Layer 7 of a small transformer language model trained on English Wikipedia (13 layers, counted from 0, width 128). Numbers have three digits each and are written without spaces.
Take only the direct path to the model's output, skipping the later layers: a vector added to the residual stream pushes a token's score in proportion to its dot product with that token's output vector.

Output vectors of the tokens that the questions are about. A number n stands for (n - 500) times 0.0048.
"ate": 424435443528550406450614565468535577420304498476586457471419492401463451616409439446515479484438593531524391512492272402498394269527426565627424509555484414461566443425455410448428465508508749504492476482484400532584565527434536538527526476494542528480554474377507604550399506585436432662500549490494655448345588500635464506447496436547468533597566549439542506458447480485504485423535
" Association": 517368382481531530454627403395415427435447526579603621442510459418566641668384451496534486523461589383508442419379544420468533476523578473492547523399436545455420575461514385480622430540502516502522504502448530485520494467608459573482582482573492418550457533697487504456700449453391450452622378545547402509386540446536425504492406661504577468465593527506502554417566552579506527513464
" album": 545623421528615430456623446500459527536508504511446549504605587443611573426482416509475542486397471402441453530469531485401474516490482425527397511476522624529509534487512450484470506459544544544625552582623463366450474372440516561460560497656506532646526472617542451500505467494401367619474380646518398295560664470455536500385411643493514539500658509539498539519673571549498530511587
" ": 656341026768578510289765446638419605357352607613600769442720593413781633638409434388584307417356340407468273359386228429381626296710676470560407692646457552369379669198662395181400400319415676398322380409638546286237356439580553419352530283634403352633265595700364411308714659398346322713592415559627423365385671336578445527380409584643651467673751415448504550568574342634395621478603
"om": 474525422545429432518506384473494565373492491466601371477706498626487492619407498483481450535537414396428374535336490428504552401469496483602374487564481511449470561434545533443365570592580459462534491537508504582552459411489695549642537377500584474498521547608480597580467506600470523466457453486474437558466557538399571503390534472445464578547561446433435608397484414481465596402537
"ꦒ": 652353080723577500293712447635409603356364625606617789439731587423754634656421440412578331423367348423460308349376254418372619296691676471559393697647458564368371673180626410215398403313429672401317361424631530287243363440574556412347515297634401347621293576691384438297699655396345316718594421568633421372387654347581446531387415578648657480660750422449496549566563331628389626470593
" result": 600461473580487478427582556508439417277475513413592580509608538461529484484496432553457475483545470414472365390479489543464517472581585513483509453510643499462552514532414475516378500419464524455495482597548515466330476500498482498489422448524419481530540569495408416498594469502494469441433441490533475429476451490532518500417472481549565477384566432560407412480469511535324573564497
"front": 611554480557556498506490553517506442511367509521517557540525683594528594455397570406592554401544374427360495377330522431532477468537536534544523491459454591524361541386561536456500456392364641358314493548561488523447484384638546396514522490537487442500485442641474423424521454470383452733479428431526557512418557571439518514545351483533669474517618475577482603582465474578442551469645
" used": 552506534597498533448658523512485501518412494569449531498498577465479472485482493554524442447452503501479385410429465503463565431642528496560451500566517549470457544534587518472515453485397557451486423497472473490464422495587556449472443488526444469581522492629540434476496538563480420465479519578473460533542465417476541501471479550542508626452680466437509485569565391526528485537536
"}": 534500389478502550461547502484468521537562509513502529524672510489643421479549525474436436399517433475496439553386390555479383534607571384550539621440298562368463593494446451364336443361470538603463511409411498483400551602493542465415399419578601471560505498441487485416468490381393464552560455520546606485554586500510541503591385522358641514449497387379529494564493572471542489483450
" years": 555536462487553594434561363542557528498588547588548509460500536505597535503559467434485421550415487479565547495665539517402524369468530528620419452488536495376454406500442426493486475390547603498579487442508498372391504566437491438432570382604522502630495463500484453449483453358648489554458443655645535536522453518343494497388460639509428435557500422544568512526579450525295464531540
"mon": 604406526459467411472469419739553621474399491445439592383551494484614594440381558450502539557476507489486423447467573589484542512565470492547588526604400453443593414439485504449416411447461439334489430607531486522457433419507627558390601500381453467434558637632475583523632619535500586598390502472523522500382604443386489502416469586598591462532526478482479553446462409498584514310532
" announced": 618448472575572453420505484395410479368445492593450546530432472529500542431491494545543408527455572374449366464529511470505488373727585389521417496520530519461458629486521494457547472428477589415530413491411529466460432532450478478481505477597337469562452648603474515385559527573458455517541427456548494488513502514547541504488422561528525592502608534426539505582620409512573497524555
"ium": 535418478521606382421633555481605642373466500482625512529622527588518584617438405413488585553412528524486309380415363556376422430591646513611429475594432582329412547321472534415265536524493417628530505457578480447573495485711587524419515496606430530509383477477372554400385543588419479611571492500533260537418540470552647503513344385479513541569580598525522426507468529524566564416486
"ual": 703577438613567396463497521511549571360534521525596458410593444547482434649355519496447430529326421514493393548348579626391540434503562487411389510488514534467448459381754507443398419376382580367500603472553591534566445506558606422466380469474456500486489428438452476402469568559446194418349326442446331549422569447516399511601463515526584441521611586512442500444402494545464544510570
"log": 353461464492575465506478391524502526628555494421600581596585391445567522492397426475463397674539467468392495431445530487463630427518373524520447565608479491421557683428430406431464391411584512571551394502602502448423322506618500481392537498556356395518483373527521578489494472448474473717438561531427529578415597531391515506405384477507553476486629424630500617442510389553457587461500
"ul": 483472430579446455443425428490639483552489495377472510563556417512448458609527446412474476472481484495451482577593466398544502589487606543465496549621404564411502526385492563431520520567491459447525525529626583477551430519644575508419497503544495511432498461426541625540332408431425474512397473421454470514454539579484451510478571372625512544633536510523509385540537403462535593432442
" month": 599550497479619524413528440506525527479456533557513568428550523506522639551548457502594439449470453475590543459569474475467442352518591474574411420487602510405512440474476322479434536340568511446494508346598550491394532515441510418471541433605483500613528508401560438507523563429498445493506463594543484535488568476401433504445443605449446464517479464526534516599679383481367516590529
"ial": 636460546543439449424649424482463592374471510488415512500653483309506524781517429450519531573384440452607402445378488521464505521593667595430483476628451426401415578174527488518308528526575443464455546532584443531562353299512394421476508434650525570547511427481426400372454596460539485617446452522641483528500451435568472506438549453540495502582586582534559413502448597508614430404533
"ler": 528516453632454506464500353564378678347642496535626628529534412537480413492319550442511442397537412557476443565522582562322593458497606624521534457656370484356327437456551507388546504508474641520536404436444461546525523502564496380464524473476550579466470588644448502586482496443391450497474419500463411526491636380458421498578542394510485555633596460535404531468643476528446528472511
"ator": 542518435582408453446608436438542538443381508432515500570545489348552449583456297439448395476452584504572353553568417358423507395571419459548299502573511511367426335323433368436338453439517683502511453509476458543580486420500454473489545441523493546449523451543462558522530445428430361635476420547507585539493515504634425505500429548623406453431536543358559445525455398648644502376664
"duc": 456599494461443470494532539511522646502461503465598500560434565578597523439412613448425455551508410488381483552518480490510462393597561420570531593473415533470478583421604526504504358500407714439414490536602491433406473543524479517565475463612518477479425567649551560527540588518577477654563491438456479541395482537474465511632533570423451486572655348464443556541438374586408612521631
")": 494530548500419489527529480529498490569344509487443536395591530473479386517516500406433511532522522413392561546592411567435436498428430477511609536466390619451604504500561567470599436456604455526428515484437498491516527562474568562609425483492584518636481450467510366478485442483515300481531517602485458438509510466528549500587417467373514531393534392434489491447559544503561470350488
":": 453558508480503504537640441601474416497547480422431481478450539529589543456528528414470492475449635521492388507480619557589406552481520516451508471409541488610603441580397456431406570574403480559537562429401560563588503517449517585466513533524408574707515445530465532405513500589506567447483513553487497532520463551478544494461491486431515563473498418566460457503489461534505488496445

Output weights of attention head 0. The head adds the sum of these rows, row i times number i of z. A number n stands for (n - 500) times 0.0018.
o0: 390451566464422686442693552580429435554267582308474695431541377615116670589616560647439356695438558524706414511641503416409524600633637592733519447514511498681583604483398323529515549400466548446315307369656451640528399594555645477260280439348598400362640516374563533593460493360477429643437610568545407645577175601358424388507560463478342637265433461693321696360485405600367495459532
o1: 593349463511380559676446488343385435631379566598435666544564585523301542490671538300507524510517646567561469396644486443505498440562728643486704545400504484605288496487471493378471612560441471553608421694272674607486537632385615449501458521455657454398350510498733306338598490583526433451447247504603436409485337430288607598680444329367517575569485423312478470472638453321552451548221
o2: 472282372270653231478633310439699535560452768520482524488427502232522528502270590272556495500507578483501605570552516420561500508526286393497373557426474436526554599503655427573619705343378572377607547600474614496514448376633575531408497467750613427578340439540522496552493573333370358426407552467646356505450512584476628331632543634636397421829405456466484543704585568387708446630358
o3: 394555507494653428550460450466543728427569610536455562515622347657311526454548648443308356508425546644590390617390403576600420618879506253587484756444467428368437468388462502483514441665350584432426436373549381344681492487597410293404504557489582606380428609450501730576546480356517478383351694399633637483420457463627480620588615481512459571534506724355329339617586416538450631518567
o4: 407614526794479284462683486629490505491421683401372632423585740441484556629511310651654312357459534437567325513485372478531434526497614708535304490419439520683665455573545572625550501307595540500612741594643346660437603600422535248613490408737446606600561386422621295612617558305501414685327437522704274658590497539549442600469578482458376617539296459536466630467426227425455454510356
o5: 439391587533412437358521452505407564475508496397533430583487330513530444406559638437539397512615371470585557284630398408582610485459472622577550768523414549602472609270411565502393450436758660670349587477350693422283334473521488448620372372638583352615828652419338652625450454495598530578526418424531707486467388533635426517474553404585426519614667413486516560705592456515588568524345
o6: 630398491282640586462543591431573434600445652443482789489501442330544439579357561722561469513486557539413368778749575372536594506430620517648497397448522599377551512379428496692385469383611683459512542446426556590521727333350686512604415574361492526334512413438507445619487581548574556615222683484432299413616383533427392462569414547495588591494697606303514568505749626683655396454459
o7: 496445388412404395648159368438417533354496669566495631676514353545639394523268420442494460652594418404308553463609385591393456691531597393172516658441492458589451519381655507224499502484290568425741713568565511499489497532360528520606509506408636375749487342439633595420519512508499427344611493528689694507548525236454428645437511644552628676491533418438589494592609593376474572767391
o8: 489596553485503656390729523331413430093475712239399409365771496456528576607646565724468514424418350455677384571473355467567481406520457466473715588300517236521513443662408487331434364497353528531484514406402493634465449597553420424510409355664279454545492719480520618537435368595483593511596630369213555466645476560499562462446484367398385517415559337535668532369415454467459410460593
o9: 496605486452499462692397546639515299575727521414587451488414416311683479563586483451460517545622505358546567689572476347449422596649411686705501644504399437507402432403413549637418468491524405329520465477733424528506663265629450428580642453588466594367616240252476448483395561301401309566442547338691661614362461492545552505442524593545475403366494453566485387420401524508597469401714
o10: 578494351433440541524416336348533485356567631541475569579460718449417673422625501461496683542646599638435340474449674614414508533530646560533412430582649510400608507394621496480462381477476603417516474622389550559401485425622706632530657431374482297596597471306632499601478462681489531609567477487475529323364525313606231670405310655655511597445567410354477586365441590551533536727428
o11: 442378602580399358430358424588594545586432456570411327338466550401343414568203486526505577278469392480457647397441419495481711450429487451390502576439484571395322450648400591456565550337480360449530550393419588641504440467538658530555630489492672550537697371514512653546659566605599530381595474422562388609524685471635519430680366436363340346644437461496568587354489424595493371374463
o12: 462257636552451706444572343470545641531634397370540463388609283388668362545429785513423706408592354632489702626343452564431569606645543564487445524527402623883468404519574506513507371500358376384477486399549442621668503388481605315614726649495489280417564451525695351497393322502540449530395559542539628248509612384519609638453519493561537451450431517339470316463746413408490364541687
o13: 451668618646469581687635429620620453467445577445555426557551538518662285491530617370414719693498486500452660535475570652504570725440503576501436612632498579272600555202508406458336625545384482451446350411476468383588608470504509556316346502576607411534535457495346364536390602709499393621503474622392473463499411607665624566449554522300425391403265612582479532430640578785545564429623
o14: 222583647458441643643456698434353586542443408411556487396479499655314616630431495523556736509525611457553694587545391416416512534391327488459559640548449489632439606417501487453542407460700515391576598465520302595624575484619575419506701480390546375486422480730531514615649533486406694528619514580502573408428633402473408564498188488494454380599448506510582557433405467538433619479504
o15: 385396513349499501571414453431551572426454542408584597377610495560595530509386432468546556510357513564697332482496620580571620408511469594455684269426542207566302467521355399288404417372640513421411421453519495588465610511264637551493551652581306473602488176325574521586503491563387623425434520513465357590301432548376512551574554390497489421734369505514534525536529499417343447576365
o16: 503406552355428701500424363555595628479518492552434569741435538502551589729307566399408405390580437386417712532795459486718592591523538440117391467509407388652508292584713456487423601535443442550570491645537471517507385512416487413594543158477506363538392515512608660277508578577489432588538449396496467458481358579505355682351353525544500662621534560634651431442363536692423577658515
o17: 133667509478547478654369546470527561462526604401333646554490519587597495687458485534452715642710440481360365396361588540651465454459640459442396515508435637499570281477518382275326492587571409586618405492515451338565548206516515432659419455580706558456514575635639730449611403543449447468548456419430521372413595462462327776423335620531476328476292534377469608267472389494499557533512
o18: 669398627588388497450605573580340515565714261309643418507520540505483230505276631395613709226476713823615320327547504344400641681440479302539470509547692499513460316528753494618673526356369488374514508526500522511671440512619518252414508576346372644664465539472485387322426402385454647397479588740416585471501442555475403302205657489663475616391339607494528450406640391374343500457472
o19: 544570496406516494193586438283461649444494463569506514407399487548450505306397265549371298468433464452318534539660533636466630431501531499556564401288408479405462507352342366407554457576572646545628578428577506562368366275556473623604420215439543363436566607533702544403509571667441477534340647440614483492262595577386410503335538516475637374377387560221447421346524459665454625676461
o20: 471359501484575395586526451405448523641681431483565485323534424631620444396409484381577466652559605492305604652439558497346510437650672520416505411596330539566409386451576570519510552483452543554295515650360646635481572328472654441444525612416625322575395481346347504753687387392478486427472479630519333493663589414535439359528410623489473339422519472535581424465458623523371587634453
o21: 504381553421522448452270423512428563647428459578419519554451510512339613372466512494528188494583475562472279651601537625532732585513380436492756394443576476707385349544706530303801333607470543627347430400401547607364345862279604416532638562341665303320357362772470457470515333701622484435628838434490560644550546443535329374658538449505393516583540646362491473529762363509456236651436
o22: 630419489433566531473589596518468246479575361374533498417455502510471456585362549469588533352438398608455532577507475443611457379371418568564547312518549335322504728555531369569471393406532302591518548566387683667567489526524445391544655410501489620675480569518529602435396588373442396582545545562532610737435453660398392347608566445427454437565343397450529391584577520439400522493502
o23: 441513433439365302362515477452636584361514655439604533579562518523498702483491456425446515531635494444478458558703649457560641638476286542428574388314477408577516388652435512441389559394591600667410476447702490312532459342720515356329523362605632424473598518336571507551551500439642537592564648537604519375354636647461322588584425635558418579542314595410312434559574424537584513643508
o24: 456527537554413655447649362427523393556542635591473535489347620604424495565547425511598449450568666434589579531533359356601487719530749535558558453370485567519450545602535413569296386421385337454414385434370339600622610678441595524484598518418487497421733544563413618355615358545437570481640426642702512629495652447302387628671458475425590422226582571479481509539492497512414587583495
o25: 608585531824654062545416404392591428279451691338708619534364450617565282414526474448464461646476474555636448579446540535687645349398585455381524699585525368484555385383589436442483493672370345463620547500490387318373440386517574564620298618796573559621436543427354615378417579583438473524441538569781530556464412336384323346449466470689465497547392538403479600624596691463545517248514
o26: 539393623451461522718490721551562573565300453603510388464353430456418399497412321158631672600643455434410455297547562440507581504539543532371569509670454479621443450624650521420629537424447394481342679546629647393554502375539325623648317503345342453286407462411298724612574504579572465462541378509655415644328665358431547512572433561513540385451461462388725349563510611445417446328653
o27: 531533508509524577488475496484452650649527569566337549552435592327654623544531388582458187646830560420498490487570381507347579377478420456617674339384303488399285529368577509405404625520518513280370623564489504285597622487277641391530650506694609276581326504428594482634518464370421354573688612504474406489489562477382583460561416518453342484368293465498357631592592469587386489525411
o28: 582601552379581552479467589532467390488728389450674411528585614330382562544309171621615466429708475290492387638473533580400526479474686614455487441740433349547696679640426474650708431514401706312657503541490485511348656313537421463458617304477607577550596440600430475543506556674611712405545401398400265729514529443554523419466528603583494483513542477629513437423352470543676437324366
o29: 162509476530672460578422364335491411699406576633436446450570434479403640578559515526423543515445547438436659532439519515494500624459430552590535522435349174330339561510565657728414474576747372565483389582550576667522493530716480355569365537534467284414399605494593613465659668465419605486525344516340630464330490447434381424558546419546673453511718477587301581649545350590570701393494
o30: 567415470512538623486503467447522435553620583652468704580612397479540577500432602704524339609282620379605462698515379397684462496486571439348638298525370297535435563578365453305539186366472502410682481422392447701661486652290488497621416673442520468476567634530580614529623499393723795504406546491537386451415550672511436401569493364480562515694615494295556358552551571603652359500421
o31: 433419551643535505575387421505807517384520425469457327478442463515519556507441586469296524571727391330575566508349808685583647607540458498519420483617504589514459399430497387523506431559712517460468678420516449294339408404388379597642368530616366449508453523442359485358481704626607396366526527507581589483527663496628478406453461353600423267752283400735582479473443487393411622520649
o32: 353567444669603432669608446536326333584354264432553581460407348500360423541453394719466640472604355385486429568210643372717503434653356581607509643503563289412503572456455666530566640481454442428496558414519569365391462236513296645626507497447384561289445354433466523586450508768421426542332313393441523554433593487260573537533548339592644369381440748402381443637653441463528513378542
o33: 480433474599440465394426457353179424478514489481330670404507422616530515365542518449540535570731558469436604385513389560588411465478588396470415592482455631394544369672535596487275385495624610548520514492545528410436599557352547474486599393596604315717600560570358396340455301553392489589567450472526479373468394572363423618545529427540449665442415455503330680432506344651635552611354
o34: 416408577461442542634631405566351488479517537492504381593463567549630435527582656538481396607595412567604455589557560400667568630463604365594461629286468524386468541412627601398320380461316604466677633522510579482652588488640374534484421308553583367553612537508379412381377313500349496696644537440389588515344357368412429581451624607520362380267518493526511520410542458495539318567423
o35: 399427412529558510362501355455405644431378621471623464412588587421482501470551408242391326597609642329408547633438418570430476331481451443492612389482451418414611530577573498810514322446389490373451562654501420471395496659489424634578418527626528532497586435381697480515407355459437445587598394340647547576590739517652507577464522443396492556475599463573568490337562550562505455479501
o36: 494643382387505413159582462571520425527663498550480460540421358378588579554560554383326576664613373512387567347530542280415396511547346629314561625582567451398485502411435568497697406290693349499370400243623543358547302735604313487449563539420458369529562574644386459494605424418454462481229448623580550417468450469462489532691517661475450565450324591586596514352564540600440416515600
o37: 409499426480456347673514296470513493674243449396529600491477358602548469539465425438550488317659334611489447556522441412449451570520355350488438287490359449303511417468579500399488312556451528587470462422531384649477567632518485498651472679593551384419463337484517505593588531526343461419503632557547737468244461284516465695537523518528651434536682379511607500537596580243665418540805
o38: 508543605634692667408525594513411536451635512339456547537659538514522555661536358482548695586584581303550665410195493683399289447568297525499594518598323552419512521482582490263472474572442471588445604519512536479612692694404662473483554307623364246472411521589459587498541399416554547489404483300563479572488440415593429723507458534719405446573572596577549428511628525628474522484504
o39: 591514559416557462551742526313644668560630703512602550526463526384519591456258622434446399427472310588434455454438521659362615377411594558491394520429585544410533656532639401495551652634542470563440329513622513524359450602413406511593654604602346558346457695472442600452671518470489237411561561375580497518418510469405568448553510470508587322362454509405587596367442409668401489485529
o40: 699439352492355302604443297504544642331478314424631485442500680476635311399381576274357554484469631430559209638335502476335539493446435439359425466621514563625549455559402454635625427634615461499563639365370376498494529668399390479434349617708340532531512450571415651463488345524566558520538525516654473521455496434449503416473392510661442710518521453449653421664613631405292468670498
o41: 524641295351503347508364496529475524470491375610613608342432435443576468528450520564363585804533296673368491623568497225191363557654562488320420508548429363679402404620592759417743358377526594367553432630527479697523432354668379461422633397482548514477609650453456423545458522578472451752589526550561575733662622585505369704523476717424673540662801470645487639291549610358439373402602
o42: 713587606485629552662599626438414509702550399623273461475627711522511580441477469397526388389558644381679650491622464462614309296604524331452544407475495546400653538422519368748504386496571541395754420407215408505466156420460633552679592512551529431611466625536579460598580467439523636420595424463393628607552458542539574487529465488503261608329466497542583450574530441414461362513272
o43: 512560745500724589584610380476560395425372661251476474592516226449432356734359499574510639588445456469522548373236585463392579568494575609504456480565369529322406551350669425740598572387442605456418468415540318373617543446540652515445447497660448499501261294473579404404421573640469380639483379427553576651456408492434550633498536613550607561315592443638513425508349417624448534576551
o44: 538589550465366554579370591431402379403439127413427636401482352493556508473747421226507494494509733755503520604549546580523434438568527238446577392537531412449420421652365522401476383726536366372420354398460469717515524520508600525506629582336578682576480428453546471470496543471340562503516785631394438351289352686390528478522510449565466545562448618713582566559380572428648590479533
o45: 529499420308366163231473496621554658538616512553437479477599575524549475674503399451574453378765496369441324626567584488638470257489583631431356447465587549546372480436658294591677430403466368527442532353519457411578494517392420518379530770529611614483578490467572574559579570601364581610514549558574447470449611393482601522513423393445539423464557610570471400610391380644574373595524
o46: 425625681491600420341511442616575596600421561390419557519624457507562359553552502492525689432601455499455603425381528596469335524289504508309419342447430422635248610593422615417526464515556439494518653618324473354392483315681473557566551457373374677354432639554628467429433512203502485389393253610524458512625428534595627203582565486585641374445413464638382720374432483556293512555233
o47: 302377573440563354539364334462352408443432451417389362419472594576622606642633530303610664617558641417362641526547609720521525278486396563459507596644575432630530490379622501451533454451355580542439496354397444504519496459490375453518615578539372485648249562503453402440328396427545516439490538305392526431481612371648420516448566477275518519429301720472529319470481661571703734293442
o48: 427543414501449520483528401410210547706592420524363567486336391443566531554667199492357485713392562599427641389441478385544461580424499511536521591472471667258172397533473645459389411518338446619632584378565379679673575505551460377600718519576368565487815429474519638465684427362502457389577364573623622564487646384549359478749359634547668470258529603484536428575405526493415471573562
o49: 440641374521495411623544576350486632553283583607458441541502504607377694586405488568520483441515419479474355585554726494372246449474410463668336612564473457432473648444576453611547227636517583483534577588316615420433526473442581443614715301490408512649576599606604507569336527519588739581329326625652731278529608425478622659600468377414523635209623490524391650425538487319337419441493
o50: 357644629434349433505427479437422633505506399527613313688652305485489293566600474339706456284632385511242635480375522338641435580661620467367596632437440497570349462448505642400709470565204317692454417513452678622532598633581496470527749555428311560420741378556316640363570275467282499473508419504408635471592521521363663602413493627647702584538580588356489575482541506294406661497533
o51: 494485583553380715305366378652531569381469506534391597433486374447712427378376451558491365482465585567576336483599435452336666305567370559422216669483489619544658452246564461641577633598454509360492549801533410180553572505627342600525451681696518270576575647576500698653518466709611479597420470305607367325608656390555553657401575565845442518587516442619545634484457335331305500483465
o52: 450299498651407333515569625567647597576466429383503483313537629474316580669389394476285483527750248500502575473578496413393704535525586639551326491687408674523523373367518511359247550672437698628575394679458415406441587684537617509426541398588432325312436447653352469372327634409352374468625668583464551594497622462364490476566430458451562508629421510368674548414519498563562456359492
o53: 445519485559628439315680641581350352136684586450524532366477464449469564650477367489376717615580383418358487537421485277508543353410529472551691772423675506658501526439335421623266519515504500585746571466429486598472578510554507642540598539533520406359552553441552453582375547429511350457431451687402530624272579575323469203570492624367599412235568514499556486681429458332418433407568
o54: 566467379411485430706410533458268465606381556580415678611448535622603357511404568331414538293495477627597531436578457452600487595537514493442545641565358663418457525416530497613616543317382266632461556482388330345750646498552532528451613318663601546489486704469297424432513403582495494504496482445566459556402516466511432682449470530463518389399489535623358250475354510399501462499253
o55: 527559323522608673467339665238520430450519562552392532581547445399508544441539519527606372473544695336342542427530585322411365481581609539601567442448726647646434512362603327554475309652476522559441672528491504568563491361482398373480625510694626456540462401675232502641411474630590713587535499502479546547325604635587492587519726506394527515480459512530523470308540392374485594411647
o56: 471667547540610483452667584594633503266336482492511317494420557408539492288403765351577611509248486554625408328660550596519667396415474563379690426594632542523648577541522514346464501556715480566579561645462610262355441569583616502387613217597426206497540405541450510410572431639653540454367658632615555598448580458574372594488621329452403443536374546477511552446372591630479479400506
o57: 704659392408463493710418498496681497415623283629431427566520562556634530628821433427575508425650336433488471439807589540373480447381442773704245592651428756520642453502402589714481778523526607343602335560685553600540529546437546490434651328594439508617644381580518410574611692707553304534431417385613457654598523405494576395587389702504484336447341399645447555589550508752493678451353
o58: 557563449506410627335498608330578501368333356487396497441489473398329457582587507385673311668523620380301277471557440612452520632413445668429706435748694697566457375485498527524452444711501345482490631531602421458424471345317591381482499606312638610538603662456556405476393479383546491441580543499527725435363392513675470451536419424602343577518519542450471548517624413441558385474638
o59: 597239595424388340759634550387402340704495427586832588572464518479588451422540441642328407454415607281544427321550606458598464502480667409589381626445459403716588587645662646284385569364450427498634365464526646595523630490492519486464339424374360539404556422615606644394512528536473579502423555493520320696533593468473421493510437658489515418429646637696470550614398447579315312518709
o60: 510541591464587510369419369440329260445623475668632469448553977501687653521352438290389644583606422369373480701632503483503505545539586342426412617559613589521593524567551508511588445426361304452548608700419588588334493542379407539586263554575526518616419409481368317312422620460642442428473540571688514494327451544434430313416687514432358459331350615737368430365495547484516370691482
o61: 395519554344548356525546497530704667630530539315457221519453513439469438411408295554642446420655514482720340450485578586582790512473437403574505457332621390585271375492474409607677511473516631469584355424291541377454477442508524513474269428629615440470539459617559407477548624589486434546588520482315700468533446475527584495495542502612548441423764623409430257389681465580470641555327
o62: 531172266376436477640475471647448520461583439278604526332609493470600556580629532485443415516632532489403405387531405618458471601423530618523503771452691534679465370396373452444612301578392373526623581375559562512638608753622489524532759536605343422479650506423316370219241534490436295664361413329557429433500460491551368488360621603423408450394540608380403323490562538457739555507492
o63: 361468633504478306504488625504507410414387636434442557551576627545478568462643668491510683344558303423532708436483683361311594377601499551533553369564703362638516562451651357533369386522555735536417436589569528450472452640592388342252540370535486628441532614434455494572432516543476494514653332462523589415497517599599537531502487491564503559698455417493359443425351563617576507550376

Each question shows a token from some text and the vector z that the head gathered there. A number n stands for (n - 500) times 0.017.

" out": 658546564630339480542520614437573461419460553476558449393388516532478591547457466556515615480490509519577348275461428515280488669495413568350462449537290598482512480599496556582320452521572507
Which of these tokens does it push up most? "duc"

"us": 572591608491339336547453508544524489602450340466451445648522460606709450633339626531421490527576316640688379352445635363639230446600536596451433610639365375371527432343702545662505654570365509
Which of these tokens does it push up most? ":"

"-": 494462542680490472519501469605503475638550600462559611722486400556530303413310367371632471500631506630567477446480670328351483450430482482606356514408452580511461369470453570503391304496508478
Which three tokens does it push up most, strongest first? "ul", "ler", "mon"

" in": 766487371527619492562354695531529485470458423540487377524534477514616484574537403609535686537477545467522418556361392491449511555577444318533585568575457446435557459685482462518460370467527591
Which of these tokens does it push up most? " month"

" Y": 650544428503664596449518342578464445440669513494558428456334452495509526617336461459711457375458609645505464475526477607310425543219245427478512698373640412574490715383630735394568525438745319
Pushed down most: "ate"

"u": 490543666535343568658569463574638678674313572516514489468285556418705675474417309666430498601446426573519540395690600538467496353338716475473489665464563537407606434385474388558446443365377483
Which of these tokens does it push up most? "}"

"se": 480445399596787433560561449561486605695499444595604573532534301233610461619551381584461440510340666516420419504594520339313356449663312687423484474551620449458431488367629162451420424397564535
Which of these tokens does it push up most? "ial"

"od": 438470434548328627482498498481491522546427457487468447446481493499607604502513458498430547589527526535492424393392521439544500375688567462434565458517388528407581442602542438617566460561430526
Pushed down most: ")"

"elected": 597451518570552605537574535324442483443458524520575388453598613612620493470438483592617594575404649439466561508280421482540550615621409441459573519609427516491580351606454491485538387488491495
Pushed down most: "ium"

" and": 615618431526633628542469653398597439530456509583564456473542655610588468530520378597634668547446530417486493528267315570514587593559343293577577594577480499514545498520426493437488372478515554
Pushed down most: "ium"

" the": 476407542410451569392545533454430605568599594454562461479529386376596649399583743415472529493801610458301588569375589496528464632818426286556720422702303626523373420598667615581450422474362383
Which of these tokens does it push up most? "ial"

"s": 404543394492470576410504530464480417569403726663449504386357600358471502587403409586559585405471609445435516391367379606351547531517451393504534553675585605474592489596393481430441314510523516
Which of these tokens does it push up most? "om"

"c": 436263394462564316591475288734299605547561356379507604582566642319463620585535551406436406261351473646504461439490479465652509521684531492421494742550590710399531561478562468710398485687436625
Which of these tokens does it push up most? "ator"

" two": 486366681696361441418494328468561473455591442407438457445572400674467586446568594404420428591642510283423542528409283649566612489457409575478439290579448558492401390560520576493524264607479612
Pushed down most: "}"

" to": 542478309569341541495584452478554535564435509622477363357544579375599662487582493605430585604382475483425368289455529445464574376647736492372544526521424526411686470592508378664595512519441587
Which of these tokens does it push up most? "ate"

",": 580485595329586500552450389439528478411480586518446382487509464585590533550474554617565525518589497472501570349613511570564519605411437620528643573593421498429566476483614676463451744412493481
Pushed down most: "ul"

"b": 527450421457475572670365521486538440465397555401391493543568490467618477464485490514704489690336599277416468594338410327593399440659527415616597430669416445271626558476539516576402554503374607
Which of these tokens does it push up most? " result"

" ": 360377580491539443332516256516540296669492700393438609598567375380366725528667508411516370415716612566387616504496549618500607627739334582540582570702618598462476623564465808389437437633372542
Which of these tokens does it push up most? " album"

" power": 503450536653344496445516529475532465359438644617549419384449593367426364597547479511561511353594657462498496270470482574356518747501436459403456372701500714466664383658356612486576207548549427
Pushed down most: ")"

" him": 427295450422471534414598588408609549419479632575386545429421494300500462436452427466469666589689667274420555436353504717417505427560445543604471374662462573449611428644483520538471326372444407
Which two tokens does it push up most, strongest first? "om", "log"

"com": 577428600562454491531447562469410596511405423428493339627483484658611558472452519375520542453440544571608479528423465396506437597595489529478314503524456500468510567507616550621546487489492327
Which of these tokens does it push up most? " used"

" 3": 483420637597340418540407492433488526420573429535498427405493592602341631300515555403493499549650693299541556448257243572628575579483536422451602490363488555378516395626499611513617558538565461
Which two tokens does it push up most, strongest first? "ual", " announced"

".": 760351496257736614435502319598443546464700564287435372474404492500519639520292591471665468373717590680482596325489489589371619471425437605445467653435580464515307747482657630542435690334593367
Pushed down most: " announced"

"d": 375517488538569597435460631460477613616451558621408505524336379546439511567334374396471597464516529524469586434513516540298422435423417545601363582412558538671569464441346396508515396578469493
Which of these tokens does it push up most? "}"

"man": 411464598601403268553649418530432501644521661596435581853541542568320412493521428387628480712535633497424427466547533451605516455578617568657513502632628553514360369608563495340486382461410519
Which two tokens does it push up most, strongest first? "ler", "mon"

" d": 508561434540507658542506578321449415488311680539524524449458537487508334502535417585653513600475670266570583506391447573405623660516454393567544542626477603443639466710260502502532373528606348
Which three tokens does it push up most, strongest first? " Association", " announced", "om"

" 19": 670444516301665484467531293394553504346522602507436323479451426613615488576400474557595455485586598490571579326621451609503495546371339714538524572611429506490524581447651750445498680415618284
Pushed down most: "ul"

" O": 506585456469596444610623489311493693676498547564571485444571588630593540580392503471636586666303442380256468601595524557578643343339479516576477749497547373663455445472455295399485468316378526
Which three tokens does it push up most, strongest first? "ler", " Association", "}"

"ed": 554581683494214332542708281549636550678403394382574468543577669433637513613541521470492513587443464593590404456520556336434545448583634603537386387580410565483427574473409587583566528613534525
Pushed down most: "ate"

" St": 538307560603527540520677559541509513292534387442575444496582616529437648510726576463382333540668582450489564577357406485581470451517510560413554554426595602402629439469611541593659704514575514
Which of these tokens does it push up most? "ual"

"te": 564393568528507469471487364456466445549375577431525607550534498524474666613585451501543372463531586508502557539430414610456530591651382540538585509584498549468505572567479666556477436624419403
Which of these tokens does it push up most? " album"

" 24": 553473585425424442466488355420516451388468583526479409502481479487599613519518565570537567531564529461553524287557400561465512601444421626473509533530459463438588524453635684477508616442467500
Which two tokens does it push up most, strongest first? " month", " years"

" D": 452357670474363256430587469379571481355617499570557486436425435685610641444625515426677454527703620277566619561393433639686494491574523552349652286446408455467630430454707636540657632604565465
Which of these tokens does it push up most? "ual"

" against": 777601521535284541527491605541633495503383579375595505315546342236514674693547775515474681530315642566646447374488555545402418611699294471611592502698312414549632502439610537540500445483423492
Pushed down most: "ler"